Layer 9 of a small transformer language model trained on English Wikipedia (17 layers, counted from 0, width 128).
A neuron's activation on a vector x is squared ReLU(weights . x), where the dot is the dot product.

Input weights of the MLP neurons that the questions are about. A number n stands for n times 0.0091.
n1: 17 -3 8 -30 -11 -1 -23 23 15 10 -21 -8 18 -23 2 3 -6 -6 8 -7 -3 11 -20 -4 -7 -7 -9 -6 5 17 -2 6 -11 19 -16 -5 -24 3 6 -20 -10 0 -12 -9 2 -8 27 -14 -1 2 -6 -2 21 -24 4 16 -31 3 -18 2 5 -20 -26 -6 13 21 -3 5 5 8 0 24 10 -14 -14 5 -14 29 5 10 -6 6 -17 -35 13 -6 -25 -12 -21 18 -5 5 3 -32 4 -17 -2 14 18 6 7 20 -2 5 0 -1 9 -8 4 6 17 4 12 -38 -12 36 -19 -11 -9 -6 17 12 -13 23 -6 -25 -5 2
n13: -16 -75 -37 -26 18 29 1 -40 21 -7 23 -25 34 -34 4 -66 -12 -9 42 23 32 -21 21 7 -14 -30 -3 -54 9 -17 25 -27 25 -36 -4 2 -32 -8 17 -39 -7 -19 -4 42 16 -7 68 -20 70 -15 -12 -2 -8 52 -29 -9 42 20 31 8 19 -4 -7 -8 -13 -21 11 5 13 -18 11 -14 12 -30 -13 38 -11 -25 27 58 -3 -21 -22 -1 -9 -33 11 2 33 14 -21 3 -13 -6 12 11 29 19 -53 2 13 -11 -27 -9 -63 14 -53 8 28 -15 -10 17 -34 -17 -35 -5 9 -11 32 -37 43 42 -31 -20 41 -61 -16 12
n26: -8 41 55 -16 -24 -8 2 22 28 65 -13 -3 28 -27 -8 11 16 -4 -14 -31 -6 21 3 -18 35 -66 -23 -6 34 7 -2 -23 7 33 -6 6 -8 -4 -14 -31 1 -40 4 34 -28 -15 -13 -44 -29 6 -1 -34 -8 12 17 -17 -13 15 19 -4 -3 1 -40 36 -7 35 -25 21 8 -55 -61 -21 -5 -4 34 33 12 -17 16 4 -12 -32 -22 -13 15 -26 4 -20 -3 34 3 8 43 -30 6 23 -15 23 7 -7 13 15 -12 -38 -22 11 -18 -11 -8 6 8 11 0 6 -28 37 -30 -1 -17 -55 2 2 11 33 48 -8 -18 -40
n27: 12 -1 17 -2 -9 6 -17 10 -19 -3 -8 34 14 31 -2 21 9 30 -18 24 -40 6 19 -24 -29 26 8 14 -11 4 45 1 -62 4 -9 -15 -13 56 -41 6 21 28 -20 3 -14 -4 3 12 -36 -22 39 -10 -2 -28 -19 6 -25 -43 -15 -2 31 -30 -11 15 -4 -59 22 -24 -27 -6 -29 30 -13 -37 30 -11 -11 10 37 -22 30 -49 -30 33 -9 -14 8 1 5 55 -1 -1 -57 20 44 20 39 36 28 -21 37 -20 -40 -45 -13 7 8 -9 -17 10 5 -20 -33 7 -35 2 7 -29 -6 -51 -20 -4 -37 -20 15 -22 17 11
n45: -16 22 42 -46 -18 -62 -33 9 -34 22 23 -28 25 -12 42 -26 1 7 -15 38 1 -26 8 -4 13 -2 38 -13 4 -14 -39 20 4 40 13 9 -31 14 34 16 53 16 -20 38 -17 -25 18 -42 -58 -7 6 -12 -17 40 17 -17 -12 10 -20 -4 -24 -19 6 11 -33 2 6 -32 -18 -18 -25 15 14 -13 3 46 33 4 -6 33 15 -1 -20 -16 -5 -14 21 -6 -12 11 -1 49 33 -5 7 36 -19 36 -19 16 13 23 10 10 -25 -24 54 -21 12 17 9 30 -15 16 26 -26 -25 3 37 -4 2 65 59 -24 14 9 -16 17
n88: -14 46 -43 -14 -9 8 -43 -12 -27 17 9 -29 8 7 23 -29 -3 3 -9 22 18 -26 4 -2 -34 36 44 -66 47 27 9 16 3 -5 6 -2 3 39 -1 33 -6 -14 8 -56 45 47 -28 -62 -33 22 62 -46 12 -21 13 -32 -21 -47 2 -28 10 -36 30 -8 54 21 43 -27 1 2 -21 3 2 -32 -33 13 8 24 17 -17 29 52 12 19 3 59 29 -33 8 -19 -18 30 28 -25 -26 6 -64 -6 40 11 -24 -46 21 50 -12 19 -4 -28 1 29 18 -13 33 -17 3 24 32 -15 -19 -9 22 26 30 14 -9 -12 26 38
n93: 10 -11 -35 -19 -8 -46 16 7 6 -4 14 10 1 -49 -3 17 29 8 -12 5 33 -1 18 4 -35 -20 17 -34 -6 12 -15 42 -13 -15 -62 -40 17 0 14 32 35 -9 30 -35 24 -5 -20 -32 40 29 -3 -11 -5 -14 -33 -4 -13 8 20 2 -9 3 -12 -2 13 -13 -25 -2 27 19 9 7 11 -20 -25 -19 -35 20 -74 14 -25 -11 22 19 -13 21 -21 36 -8 23 -37 8 -6 23 -13 -21 -11 2 9 -17 -18 21 -34 21 -1 35 -28 25 -17 -15 -27 -8 11 35 -41 29 -70 1 -18 8 -2 -16 -26 14 4 56 25 55
n105: -31 20 35 3 -4 39 -17 7 24 51 -6 -35 16 21 23 11 -3 7 10 16 12 -3 44 15 -8 62 -18 -12 7 53 -51 5 19 36 -65 -6 -30 6 -19 26 1 57 8 56 -26 -1 -14 -8 -63 -12 -35 -29 -41 -7 -24 -20 4 20 -12 23 18 2 -31 8 32 -1 -21 -17 35 2 21 6 -3 15 -3 42 57 -55 -39 -8 -11 -15 -79 14 -40 -76 21 -41 -22 -19 -8 7 41 -34 19 3 -29 -15 -30 1 -37 12 13 -7 17 43 13 13 -6 36 -21 19 -53 -2 -23 23 4 -24 29 -17 -2 45 -4 4 33 10 -35 4
n154: -8 -2 12 -27 -1 20 18 10 -3 16 -19 42 42 7 -6 -5 27 12 14 1 32 -12 4 -49 21 19 -12 0 19 -14 -10 21 50 15 20 -8 -11 5 -10 -38 31 15 19 12 5 12 11 7 -38 29 -4 -7 19 -2 -4 -3 -65 -44 -12 -4 -10 7 -11 40 3 20 35 7 9 26 23 19 24 12 15 -32 27 -32 -12 -22 18 -6 -1 -6 -8 -3 -8 -6 18 55 -20 7 -4 29 -20 -4 -22 4 13 27 14 -7 -28 5 -16 26 -33 -51 -3 -4 -11 -8 -8 -4 -10 -1 14 6 10 -20 71 -4 0 4 53 -20 7 3
n167: -41 -23 4 -1 -5 26 -6 20 1 33 -4 -20 32 7 6 -66 22 -13 43 36 7 -16 13 -13 -13 -18 -4 -11 -6 8 32 3 23 -30 -5 31 18 -16 -20 -19 -7 14 31 -1 36 -25 25 -56 38 -22 -29 4 -12 12 -2 -12 22 -24 -1 7 -3 3 -5 1 40 -24 13 19 25 11 25 -19 -23 -43 12 9 -20 -25 47 -29 31 -21 34 5 -8 -4 -13 4 22 14 10 -27 29 -27 -15 4 -3 29 -56 -24 -8 -28 -33 -1 20 34 -23 5 -12 41 2 14 -9 -39 -7 -4 45 5 -5 11 50 -6 -72 -19 -35 -22 -44 -30
n180: 38 25 -3 -14 8 7 -5 19 -30 -9 34 -1 -2 -42 -10 13 -6 29 7 22 8 -1 11 -4 -19 12 5 -13 30 26 39 -38 -11 2 -14 -17 -8 -15 -9 -1 -10 -29 11 -27 37 -8 -10 -29 -3 40 -5 -19 -53 2 -13 -49 -45 -4 40 -19 2 53 -19 -2 21 61 -14 -24 43 -40 11 -51 9 -50 31 15 4 -4 -37 26 -34 21 -3 -52 8 4 -7 46 28 6 8 30 -1 -1 6 -31 -37 -37 7 15 15 27 -31 11 0 -33 30 -19 3 -5 17 -1 -20 -5 -13 6 1 -29 -7 -1 -2 4 27 -7 45 -11 3 -31
n213: 19 -15 79 24 -1 -5 -7 7 -11 -3 18 -34 -47 -31 -38 -42 31 4 -33 28 33 -16 -23 7 49 -14 42 -10 -25 51 -18 20 26 -37 27 34 19 -22 16 -15 -7 -52 -47 35 36 52 -19 -27 -25 1 26 -8 -13 -1 15 -2 3 3 2 0 -48 17 -16 38 10 -6 10 -16 17 -38 10 -67 -20 -46 15 21 -24 -10 20 -34 44 -26 11 16 -30 15 4 -12 35 8 -19 -18 26 -23 1 11 -32 39 -22 -26 -26 -17 -14 18 27 28 -53 16 5 39 18 7 43 -13 7 -18 19 -37 5 -31 -19 -29 -20 4 22 -30 -25 -15
n228: -31 13 20 1 45 -78 -33 -22 -21 -20 -33 -14 22 16 16 8 -12 -19 -3 11 -6 17 -24 -7 -32 -20 -2 -45 -5 -27 16 -15 1 43 12 29 10 57 -21 -17 2 39 50 -24 -2 12 -18 18 -29 23 -42 -31 28 17 23 15 -5 -7 -34 35 8 1 63 -15 -5 3 -54 -49 6 54 -40 31 -17 -14 -26 -7 -9 -7 6 -32 -18 -7 47 43 -28 -2 33 27 -8 15 34 7 21 23 21 -54 2 -73 12 5 14 9 0 51 2 -38 -11 -30 22 4 13 3 -11 25 24 -7 -73 -39 23 19 -14 21 4 1 34 33 -9 -12
n250: 30 -11 24 -40 34 -3 -4 17 1 -8 -18 -11 -6 -11 -8 7 44 11 45 -6 -3 34 1 1 7 28 9 -45 -19 15 26 -29 -47 -13 -29 -9 -21 -9 -22 -3 4 -3 28 -15 14 -14 0 1 -25 -27 -18 -3 8 2 15 -54 -16 -12 -10 7 -21 -4 -44 14 38 -17 -10 -16 -25 -6 20 -2 -15 16 -22 19 -33 32 1 -8 29 -2 5 -28 3 -12 -7 -4 11 48 -28 -44 -21 -4 14 13 10 14 13 18 27 3 -36 25 6 -16 4 -27 -15 -16 11 -31 2 -31 -47 34 37 -1 41 -6 -1 -23 1 -19 22 -34 -2 -11
n256: -17 19 19 8 14 -31 1 -14 -33 11 -17 14 -10 6 -18 2 4 12 3 -4 7 -30 -19 -11 -31 -34 22 11 -46 52 5 29 -18 -30 -43 -14 32 6 -9 -8 25 29 28 24 40 11 15 -37 58 1 -12 4 20 -21 8 1 -35 -22 4 7 42 15 -21 10 39 -36 -33 -52 -3 11 1 35 12 -21 24 0 -11 -4 -2 18 7 1 6 -28 -46 -49 -35 24 13 64 1 19 -17 1 34 -2 26 90 -7 -7 -22 20 -34 -17 -16 1 2 21 -1 10 23 -9 -7 25 -27 48 15 -13 8 -3 -2 -8 -37 8 -31 33 3 -34
n290: -10 -24 17 -25 19 -34 -23 -33 -20 23 -24 10 -26 -10 47 -19 14 -20 -43 24 15 -2 0 51 -13 23 32 64 19 -22 20 17 3 -17 5 1 -9 5 -17 -6 6 -6 -2 6 62 11 -22 17 -30 -34 -19 -25 -21 -8 48 -32 -9 -3 -32 6 -28 -18 -28 -26 6 27 -32 0 -22 -15 -24 -38 48 -20 10 -23 -30 12 2 15 -48 -19 -20 -19 11 -8 2 91 26 10 33 15 3 -34 34 -40 -50 -9 6 37 9 94 9 17 18 29 25 -47 42 -13 -33 33 -21 27 -30 -33 11 5 -30 -16 -16 -22 -41 -37 39 43 -17 -1
n298: -1 48 1 4 -44 6 -35 -17 35 -5 28 24 14 -6 5 5 -22 59 42 -24 19 -14 17 17 3 -17 30 20 16 -7 64 65 -33 0 3 -17 12 6 -18 -18 7 -12 -8 -17 17 28 14 -28 -3 -8 -16 1 4 43 11 -5 -20 13 22 47 1 6 -19 24 31 -7 3 -5 -7 -5 -11 -3 15 7 9 2 0 36 7 9 44 5 7 -29 19 3 21 -5 -8 4 4 -12 -3 -20 16 1 3 51 20 -15 -1 -7 22 9 -5 31 47 -26 -21 19 -9 38 -14 -21 -24 25 5 -18 3 27 14 -14 7 -29 6 26 -50 -43
n304: -15 17 30 85 56 22 -55 9 -9 36 -3 -17 4 -21 3 -21 1 -53 -2 18 11 12 5 9 -35 42 -33 -20 61 3 24 -11 74 31 46 24 -7 2 -39 20 -45 -11 -13 -7 -11 -2 6 2 -14 -1 69 -5 36 -18 -15 -10 -25 9 26 -30 -27 -8 33 18 -24 21 -24 25 -32 -31 -11 4 -29 -32 7 -9 16 -2 28 -52 26 26 -14 -11 17 45 34 -50 -20 25 30 22 -27 4 -37 -44 26 -37 -13 14 -10 23 -37 -20 49 28 -9 -39 34 39 14 6 -20 -21 -40 13 12 6 -16 -26 -22 -11 8 -20 -1 -22 35 11
n307: -21 -6 -4 4 -1 27 -14 -12 -3 3 -34 20 -3 -2 9 -6 15 18 -15 12 -17 -19 -19 22 -12 40 37 -2 26 -16 29 28 46 6 15 -15 -3 -10 -28 4 31 5 -6 11 8 2 -18 14 -23 17 3 8 17 35 -13 -42 -12 -32 -19 -12 -4 13 4 -3 -16 -13 -4 -29 8 3 15 16 -4 2 26 -2 -3 43 24 10 7 -16 -9 13 -1 -13 8 -11 22 -46 -25 -24 -3 -21 8 27 -12 -1 -3 14 5 11 -18 12 24 -17 9 -21 23 -7 -26 4 -10 -26 -34 8 15 31 -23 -14 -3 23 32 -9 -4 45 -4 15
n309: -39 -54 8 3 15 -17 3 21 -17 43 7 -16 66 -36 -11 -51 -15 43 24 -6 -13 -35 -14 5 2 14 -1 -4 -6 61 47 0 -2 -21 -10 10 30 -30 -32 4 7 48 30 17 -21 -14 17 -51 -30 -28 -55 -65 -2 -1 -40 -6 -9 45 37 17 -42 -27 -32 7 -12 -9 16 10 -28 -32 6 9 -29 24 24 15 -32 -3 -29 -9 -7 19 3 3 3 -19 -27 9 16 -25 -15 -19 1 -8 -20 18 -30 1 -43 15 4 -2 76 16 10 13 -36 13 1 30 29 15 10 6 -33 41 -16 -6 1 5 6 64 -71 -27 11 -70 14 3
n311: -59 11 -1 -21 16 -15 -15 -30 2 -12 26 14 17 26 3 19 -18 -1 -15 27 -4 21 -63 -3 -25 31 -9 -6 37 48 -33 -19 20 -55 28 1 -48 -3 -60 -23 53 -1 29 -2 9 19 25 -32 -8 45 6 -16 -5 -14 3 -47 -10 -18 15 -14 4 -26 4 -30 9 1 22 -7 -5 -40 -47 -2 4 -2 -5 53 -10 12 66 6 13 -14 -15 1 -61 -5 15 27 -6 -32 28 9 -5 12 50 -29 -8 12 3 -17 29 -4 -6 18 -6 -32 30 11 -16 12 27 -61 -2 38 -21 -20 -4 -5 -6 -7 -16 26 -1 9 18 27 -17 -13
n371: 9 -26 18 -2 17 -15 -39 -59 -5 33 35 -20 -2 55 3 -6 -16 -43 24 38 61 -26 -4 26 -18 42 60 -20 15 3 -51 23 12 5 36 20 -57 9 -6 -21 43 -15 37 -7 -17 51 15 -38 -27 11 17 -21 -67 16 24 -16 7 25 15 35 -9 83 -18 2 49 23 -19 68 -20 5 -46 -14 15 18 25 0 16 -51 6 7 -22 3 22 -31 -1 26 15 13 21 -6 -42 32 -7 -4 -1 -30 2 2 -22 -24 15 -29 -49 36 -25 -21 -21 -13 -18 48 -32 -33 -26 14 17 -3 1 0 -80 0 6 -16 50 21 46 6 27 32
n405: -77 16 58 1 25 7 -59 67 -37 -29 -1 -16 57 -12 3 63 -3 8 -13 27 45 45 25 -61 -4 -7 -34 -14 -35 26 36 -49 -28 -12 24 21 3 20 34 14 10 -13 45 -20 -9 21 10 -17 -2 -27 -24 -8 -15 -6 -60 18 -20 -29 10 13 3 -36 14 45 55 12 -43 36 -20 -3 13 3 11 -8 8 10 1 -4 -31 -76 -1 -1 -39 -38 8 -26 -10 9 -35 11 -9 -14 6 49 -8 8 -23 -13 10 19 8 -9 11 11 -17 -42 -2 39 -28 -6 -10 -19 -6 -1 49 26 -5 -23 -2 -73 -29 6 -66 55 48 -11 26 -6
n454: 19 -6 23 -9 15 26 6 -26 2 -3 14 -30 -8 6 9 29 1 -4 19 8 -2 -1 3 13 4 21 -31 20 -27 1 13 28 -22 4 -23 -18 -28 -25 10 -1 -10 11 0 0 4 -8 16 -2 12 21 -2 5 -7 14 -4 -8 2 -5 11 15 -7 -4 7 -18 0 15 6 1 -22 -15 -4 -1 9 -2 0 12 0 -4 4 0 9 -22 5 -5 -13 5 -19 -3 8 13 -1 4 8 -9 24 -2 26 3 -2 2 -3 31 -20 -14 24 -28 0 -2 -9 -63 6 0 16 -30 -4 -11 8 9 -11 -21 -22 -13 -10 -19 -7 17 -12 20
n469: 36 -41 -16 27 47 -35 -34 -33 0 -48 -9 -55 34 -10 28 -51 31 27 7 -10 -9 -44 -25 8 -7 37 -34 8 27 -6 9 46 -6 2 23 27 21 36 10 -28 -46 -5 20 -24 -9 23 -13 13 65 -55 -33 19 44 29 -16 33 -25 19 30 31 30 -2 -15 -3 -38 -13 -32 -3 -19 9 -18 44 24 37 -15 27 -2 -20 15 -36 -17 -37 -20 5 2 8 -20 -37 -9 -53 -27 -65 22 2 -24 -34 0 12 -19 -3 8 17 12 -12 -41 22 -18 10 -43 17 1 -29 27 3 -14 -9 -12 -30 -25 -4 -22 13 -35 37 21 24 7 28
n474: 5 -21 -19 -31 16 -23 9 -21 19 -41 5 -2 36 -9 -15 3 -7 4 -17 -24 27 -46 42 -15 17 10 10 11 -26 51 -23 -7 -18 12 -34 -3 15 5 -11 -18 4 29 10 -5 7 -24 -25 1 20 -3 18 -2 -22 -26 -10 -15 -15 23 11 5 29 35 1 24 5 -25 24 -17 2 -12 -13 34 -10 -12 -8 -9 -7 35 -33 -2 -16 20 1 1 14 18 -50 -15 25 14 -5 4 37 21 -15 -24 -9 -8 9 -6 -23 22 29 -10 29 17 35 40 -20 23 -20 24 -21 12 -11 39 -13 13 -2 -3 -6 4 -38 -13 -13 -15 -18 1
n479: 21 44 34 -1 -11 -16 16 19 27 11 -40 -23 -19 -33 -42 -11 -1 27 63 -15 47 22 14 24 -4 -34 33 -16 28 19 22 27 -50 -34 -15 12 13 7 -10 5 -2 25 -13 3 10 9 17 -25 -31 29 -2 -1 -6 7 -20 -14 30 3 -17 11 -5 -11 -28 33 -7 -21 24 -23 7 24 -33 16 5 -28 39 16 -6 -3 -6 -8 5 11 -14 -19 20 1 18 -6 15 19 6 12 4 38 41 -24 17 47 -4 18 20 -16 17 -18 17 -8 2 22 7 -2 -11 0 -1 23 -21 -1 -25 -8 4 5 -14 -2 21 27 3 26 18 7
n486: 3 -14 31 -5 -26 10 -25 -51 -10 -4 -30 22 13 1 27 -18 -12 -13 -12 6 -4 -6 14 -6 -11 26 -14 -11 -7 -4 -29 3 5 20 -23 -10 -23 -2 16 0 14 -4 9 14 13 10 4 -3 24 -20 1 -12 12 15 2 4 10 14 31 10 -24 -7 -2 6 11 18 -9 10 -9 -3 7 -6 -7 0 -14 26 2 21 15 -10 -10 11 -20 22 7 9 -30 -9 13 -3 3 9 3 19 -9 -2 -7 -7 -11 -2 -6 19 -8 17 37 -3 16 -13 -7 10 2 -7 8 -3 -5 -11 -30 1 10 3 8 -22 7 4 17 -4 26 8

Each question shows a token from some text and the vector x that enters the MLP there. A number n stands for n times 0.053.

"D": 4 -12 -25 9 30 8 34 26 -31 24 6 -2 1 10 7 -23 -36 -22 -29 14 1 36 -8 3 19 5 -23 1 4 3 -47 -23 22 11 -1 -23 -17 -3 0 -8 23 -8 -9 -9 -1 4 15 34 5 29 10 0 30 -30 11 4 3 3 16 16 -1 -16 26 -5 -7 -22 2 9 24 3 2 -13 -23 23 -25 -36 18 10 -22 -31 0 -1 10 -32 58 25 13 -1 10 -14 22 -5 -10 -19 -19 7 -7 1 5 -42 -30 7 -20 -23 2 -6 0 2 -22 -19 11 -8 6 -28 9 -17 -3 24 -1 3 -10 -24 33 -19 -35 -15 3 -24
Which of these neurons fires most? n304

"-": 0 -2 -19 -13 18 8 18 24 -19 6 -5 -16 4 18 -3 -11 -3 -23 -21 -8 -25 9 -18 7 13 22 -4 -11 -5 2 -40 3 -3 2 -10 -14 -24 -17 -14 -2 33 4 10 -20 1 2 -13 17 -10 30 18 -5 45 -22 9 -14 17 1 32 13 -17 -3 20 -8 18 -29 -10 8 17 9 5 6 -13 -2 -7 -26 18 3 -17 -9 -32 4 17 -24 63 23 10 -3 -5 -5 -2 -6 -15 -14 0 -4 -14 -11 -10 -60 -5 -3 18 -35 -42 -31 -6 -17 -14 -12 6 0 37 -35 32 -5 14 -2 9 26 -9 -33 42 -22 -12 12 -6 -19
Which of these neurons fires most? n88

" population": -8 -2 -38 -27 -17 10 19 23 -34 -1 -27 -4 11 10 -18 -11 -18 1 -31 -36 -34 29 -8 6 -5 3 20 4 21 18 -31 -19 -19 19 -16 -46 4 -25 11 -16 28 -27 -28 -14 -15 -22 29 25 -8 -11 9 -16 21 -4 8 26 18 11 12 -1 -21 -23 2 20 16 -35 15 5 25 29 -12 4 -7 -3 5 -18 -21 11 9 3 -5 -4 -4 4 47 -11 22 16 27 11 -2 -19 -8 -17 24 -2 19 13 8 -27 1 13 29 -18 -10 -31 -1 -10 -7 -37 0 -8 8 13 14 -34 -14 11 3 -1 5 25 21 -9 -25 16 -15 -27
Which of these neurons fires most? n27

"na": 16 11 -9 11 9 3 -2 19 10 9 -16 -30 6 21 -26 14 -26 -7 -15 -2 -9 -4 -21 -6 25 18 4 10 12 -13 -30 -20 -10 14 1 -2 -21 -36 -5 -27 27 -2 12 -4 6 -3 15 9 3 10 15 8 34 -19 -8 17 1 36 26 1 -20 -3 15 4 6 -22 -3 17 23 11 -17 -10 -8 31 6 -46 16 -4 1 23 -19 15 0 -35 35 10 -11 21 14 6 -8 12 -18 15 0 -12 13 16 -9 -7 -15 32 20 -30 5 -20 -47 -15 -7 -37 21 32 8 -8 32 -45 7 9 20 -5 9 -13 30 -10 -54 6 -24 -24
The most active neuron and its activation: n454, at about 4.7

" the": 12 9 -42 -20 2 -6 12 28 3 -8 13 -14 23 30 -46 4 -8 -10 -29 -16 -6 18 2 7 32 -7 -13 7 -14 4 -41 -11 3 -2 -12 -25 -14 -4 19 -17 38 10 -7 -30 0 -11 26 44 4 9 18 5 17 -27 -9 6 12 11 2 -2 1 -4 9 5 22 -35 -8 1 18 6 -10 -5 -19 7 8 -29 5 3 -18 1 -12 0 9 20 33 13 5 52 12 -25 -12 -10 -4 9 11 5 1 5 -6 -32 -30 1 20 -64 4 -26 -22 -4 -29 -5 -14 2 13 -19 27 21 -33 8 11 5 -1 -20 21 -19 -24 14 -23 -16
Which two neurons fire most, strongest first? n474, n93

" Anna": -17 -16 -15 -1 10 11 -14 13 19 21 -26 -5 -9 19 -17 -15 -15 24 -22 -22 1 6 -9 0 12 3 -10 2 -3 2 -18 -10 -21 23 -23 -23 -24 -41 8 9 26 -17 30 -22 14 -2 5 30 2 27 10 24 27 -21 26 23 28 32 13 -6 -20 -20 15 6 8 -11 -16 21 26 7 -23 -6 -3 12 8 -33 12 -5 18 -13 -19 18 -31 -4 36 -5 -8 -15 22 19 9 6 6 -13 31 -1 9 17 -24 -37 10 6 21 -20 16 -9 -19 -6 -23 1 6 -13 -16 -24 40 -43 -6 1 8 2 0 -16 22 -8 -65 16 -12 -13
Which two neurons fire most, strongest first? n486, n454

" his": 2 -5 -44 2 12 13 8 10 -23 10 10 -5 30 7 -52 -5 -26 -8 -20 -5 -19 26 -7 -12 28 -4 3 6 -17 -6 -30 -3 -2 5 -7 -23 -14 -7 -7 -1 30 -14 -16 -32 -7 -2 14 41 -7 4 27 2 -1 -30 1 -3 -9 2 19 -8 -18 -13 -2 -16 40 -30 -20 32 19 1 -14 -7 3 -1 24 -24 25 20 -9 -2 -14 14 10 -20 33 16 12 20 7 -24 7 -21 -13 -3 8 29 -24 -6 -9 -40 0 0 20 -32 -3 -51 -29 35 -9 -8 3 -17 3 -11 26 -18 -10 -7 -4 16 10 -21 31 -33 -7 26 -23 -5
The most active neuron and its activation: n371, at about 2.8

" it": -5 -15 -29 -8 12 14 14 20 -14 9 4 -7 32 12 -17 -25 -11 -10 1 -41 -14 7 -12 -27 -12 26 8 7 7 10 -35 -2 8 20 -11 -13 -22 -25 -1 -24 46 -21 -6 17 -9 -2 4 34 13 5 5 22 23 -17 -1 5 26 17 17 15 -14 -15 10 6 26 -27 0 4 19 23 -34 -5 -33 26 -20 -15 22 -23 -17 14 2 17 15 13 38 25 35 5 16 -24 1 -28 -1 -28 7 12 8 7 -19 -32 -14 2 16 1 5 -38 -15 -11 -15 -14 4 -10 18 -8 -3 -33 -17 -13 9 10 13 18 48 -10 -23 23 -6 -31
The most active neuron and its activation: n371, at about 2.4

" said": -5 -33 -23 -51 -20 -26 12 34 -20 23 2 -3 -17 15 -39 -1 -18 2 -20 -16 -22 -6 12 3 15 6 -8 2 26 6 -10 -9 4 1 -26 -34 -7 -5 -9 -10 22 -4 13 3 3 -28 5 28 -11 23 -20 -20 21 -43 -19 15 8 24 23 -3 9 -26 6 -13 19 -16 -8 -3 12 23 -10 -11 3 -11 -1 -8 -19 -15 -15 -33 -19 -3 18 8 55 10 4 17 6 -11 28 -23 -9 -40 -6 -9 -19 3 -4 -32 -10 6 1 -9 -3 -32 4 9 -34 -16 7 0 5 6 -8 -11 -39 -9 9 -2 16 -3 28 -8 -44 26 -31 -17
The most active neuron and its activation: n93, at about 20

" decided": 8 -29 -20 -18 3 1 -14 30 -12 24 7 -3 15 -10 -40 5 -28 -2 -16 -24 -13 -1 0 -12 23 -19 -33 -8 11 6 -44 -5 0 0 -20 -53 -16 -11 -3 -22 16 -1 9 -7 -4 -17 8 33 -6 -10 -6 4 18 -33 3 21 0 19 1 3 -10 -13 -20 -23 7 -23 -29 -1 -3 23 21 -9 -27 -18 15 23 13 -19 -8 -38 -17 -27 20 -12 49 24 1 8 18 -8 6 -15 -24 -39 6 -7 -23 -18 -1 -36 10 -15 -17 -3 2 -29 -12 4 -18 -15 4 7 -1 7 2 -17 -16 1 31 14 8 -13 39 -28 -37 -5 -4 -24
Which of these neurons fires most? n1

"ed": -6 5 -17 -16 -2 2 -15 19 6 19 3 -2 16 15 -20 -4 10 -17 -40 -2 -10 28 -14 -8 22 15 -1 4 30 -1 -25 -3 -6 31 -11 -20 -31 1 0 -21 22 -10 10 -8 -9 -22 -1 40 -11 -6 13 -1 4 -15 -9 5 -10 16 20 -7 -28 8 28 -8 31 -18 4 4 -11 27 20 -21 -8 -44 1 -26 10 15 -13 3 -28 10 10 -6 51 -8 17 39 5 -10 7 -18 -12 -10 8 -20 -17 -34 13 -24 -9 22 7 -20 19 -14 -27 -26 -26 -24 8 18 -4 -14 14 -51 3 -7 46 10 3 -22 23 -4 -32 22 -3 -32
The most active neuron and its activation: n290, at about 14

",": -13 -17 -25 -6 10 3 7 15 -11 -11 19 -22 16 19 -22 -26 -14 -14 7 -35 -19 4 -18 13 6 -3 -8 -4 13 -11 -33 -14 10 -4 -13 -31 -22 -41 11 -11 45 -26 -4 -10 16 -22 23 43 -7 10 15 3 5 -16 -17 3 23 -18 5 15 -24 -24 10 -1 -3 -27 -11 0 11 21 0 -20 -4 -17 -6 -30 -6 2 -4 9 -26 -5 4 -33 62 14 15 41 16 -17 9 -3 -16 -19 -14 24 -10 -12 -15 -47 4 6 26 -34 -7 -21 -34 5 -10 -3 -6 -11 4 -32 2 -16 3 3 -2 17 0 -25 32 9 -15 -21 -11 -16
The most active neuron and its activation: n13, at about 6.8

"on": -4 16 -1 2 11 9 7 25 -15 26 -29 -15 -2 27 -20 -20 11 8 -15 -14 -14 19 -17 0 7 6 6 11 12 -7 -43 -12 -4 4 -6 -18 -21 -12 1 -38 41 -7 6 -5 7 -5 12 20 29 22 1 9 30 -17 1 -6 5 1 21 -13 9 -3 2 2 16 -12 1 -8 5 22 7 -14 20 2 5 -28 29 6 -17 14 -23 31 1 -10 54 13 18 44 22 13 -13 -11 -20 5 13 -4 2 29 10 -37 -25 28 27 -42 -4 -5 -16 -9 -29 -45 17 -14 6 -13 25 -39 -10 3 29 11 7 -11 10 -10 -46 -11 -6 -21
The most active neuron and its activation: n256, at about 7.6

"ab": 7 -6 -3 -4 -12 24 -1 11 -13 -21 9 -22 -14 32 -5 -20 0 5 -3 -38 -17 25 -7 -13 16 16 -10 12 32 2 -26 -24 1 17 -3 -27 11 15 3 5 26 -12 14 -13 -12 -5 -1 8 4 15 -13 8 -10 -51 3 -8 3 12 5 -3 -53 1 5 -5 10 -44 -15 34 12 10 12 -14 -4 29 -1 -38 -1 1 -4 -14 -9 4 0 -17 46 -24 0 10 16 -16 -14 -6 -22 -17 -9 -2 -1 -12 -1 2 -7 14 34 -24 10 -38 -29 -19 -15 -20 40 -13 -4 -4 36 -17 6 7 29 19 -3 -17 26 -17 -41 27 -28 -32
Which of these neurons fires most? n250

"=": -4 7 -8 -24 11 -6 9 36 13 4 5 -15 27 4 -5 -10 -21 -14 -14 20 -26 10 -14 -6 18 24 -16 16 8 -20 -36 -9 13 -2 -2 -17 -23 -16 -19 4 27 9 0 -3 10 4 11 19 -13 18 15 12 36 -37 6 24 29 16 13 10 -1 -23 18 -8 16 -13 3 5 6 18 6 -17 -2 -18 -24 -35 2 8 -6 2 -20 -4 12 -17 70 11 4 -5 9 3 -8 -12 4 -34 -4 27 -15 -9 -13 -38 0 0 39 -48 -13 -47 -11 -16 -20 -21 4 1 11 -23 42 -32 -6 9 13 28 9 -18 22 -16 -8 13 -5 -19
Which two neurons fire most, strongest first? n1, n45

"Ev": 8 18 -41 1 3 -4 -5 12 -1 21 -19 -13 -3 20 -15 -35 10 8 -18 14 -11 -4 -12 18 -1 24 6 -17 17 -7 -25 -13 2 12 7 -22 -1 -1 2 -48 5 6 5 -4 -21 -21 29 18 4 14 4 20 22 -28 3 13 29 20 16 11 1 -6 10 -26 -8 -13 7 2 8 6 -3 -28 -18 11 -12 -51 -4 -1 16 -1 -32 -8 5 -20 52 1 17 -23 7 -12 18 -35 2 -10 -7 -19 -12 -4 -27 -28 -13 16 53 -10 1 -17 -5 -26 -14 -16 15 -22 11 8 30 -23 -13 22 31 17 4 -29 37 -8 -48 -2 -1 -24
Which of these neurons fires most? n469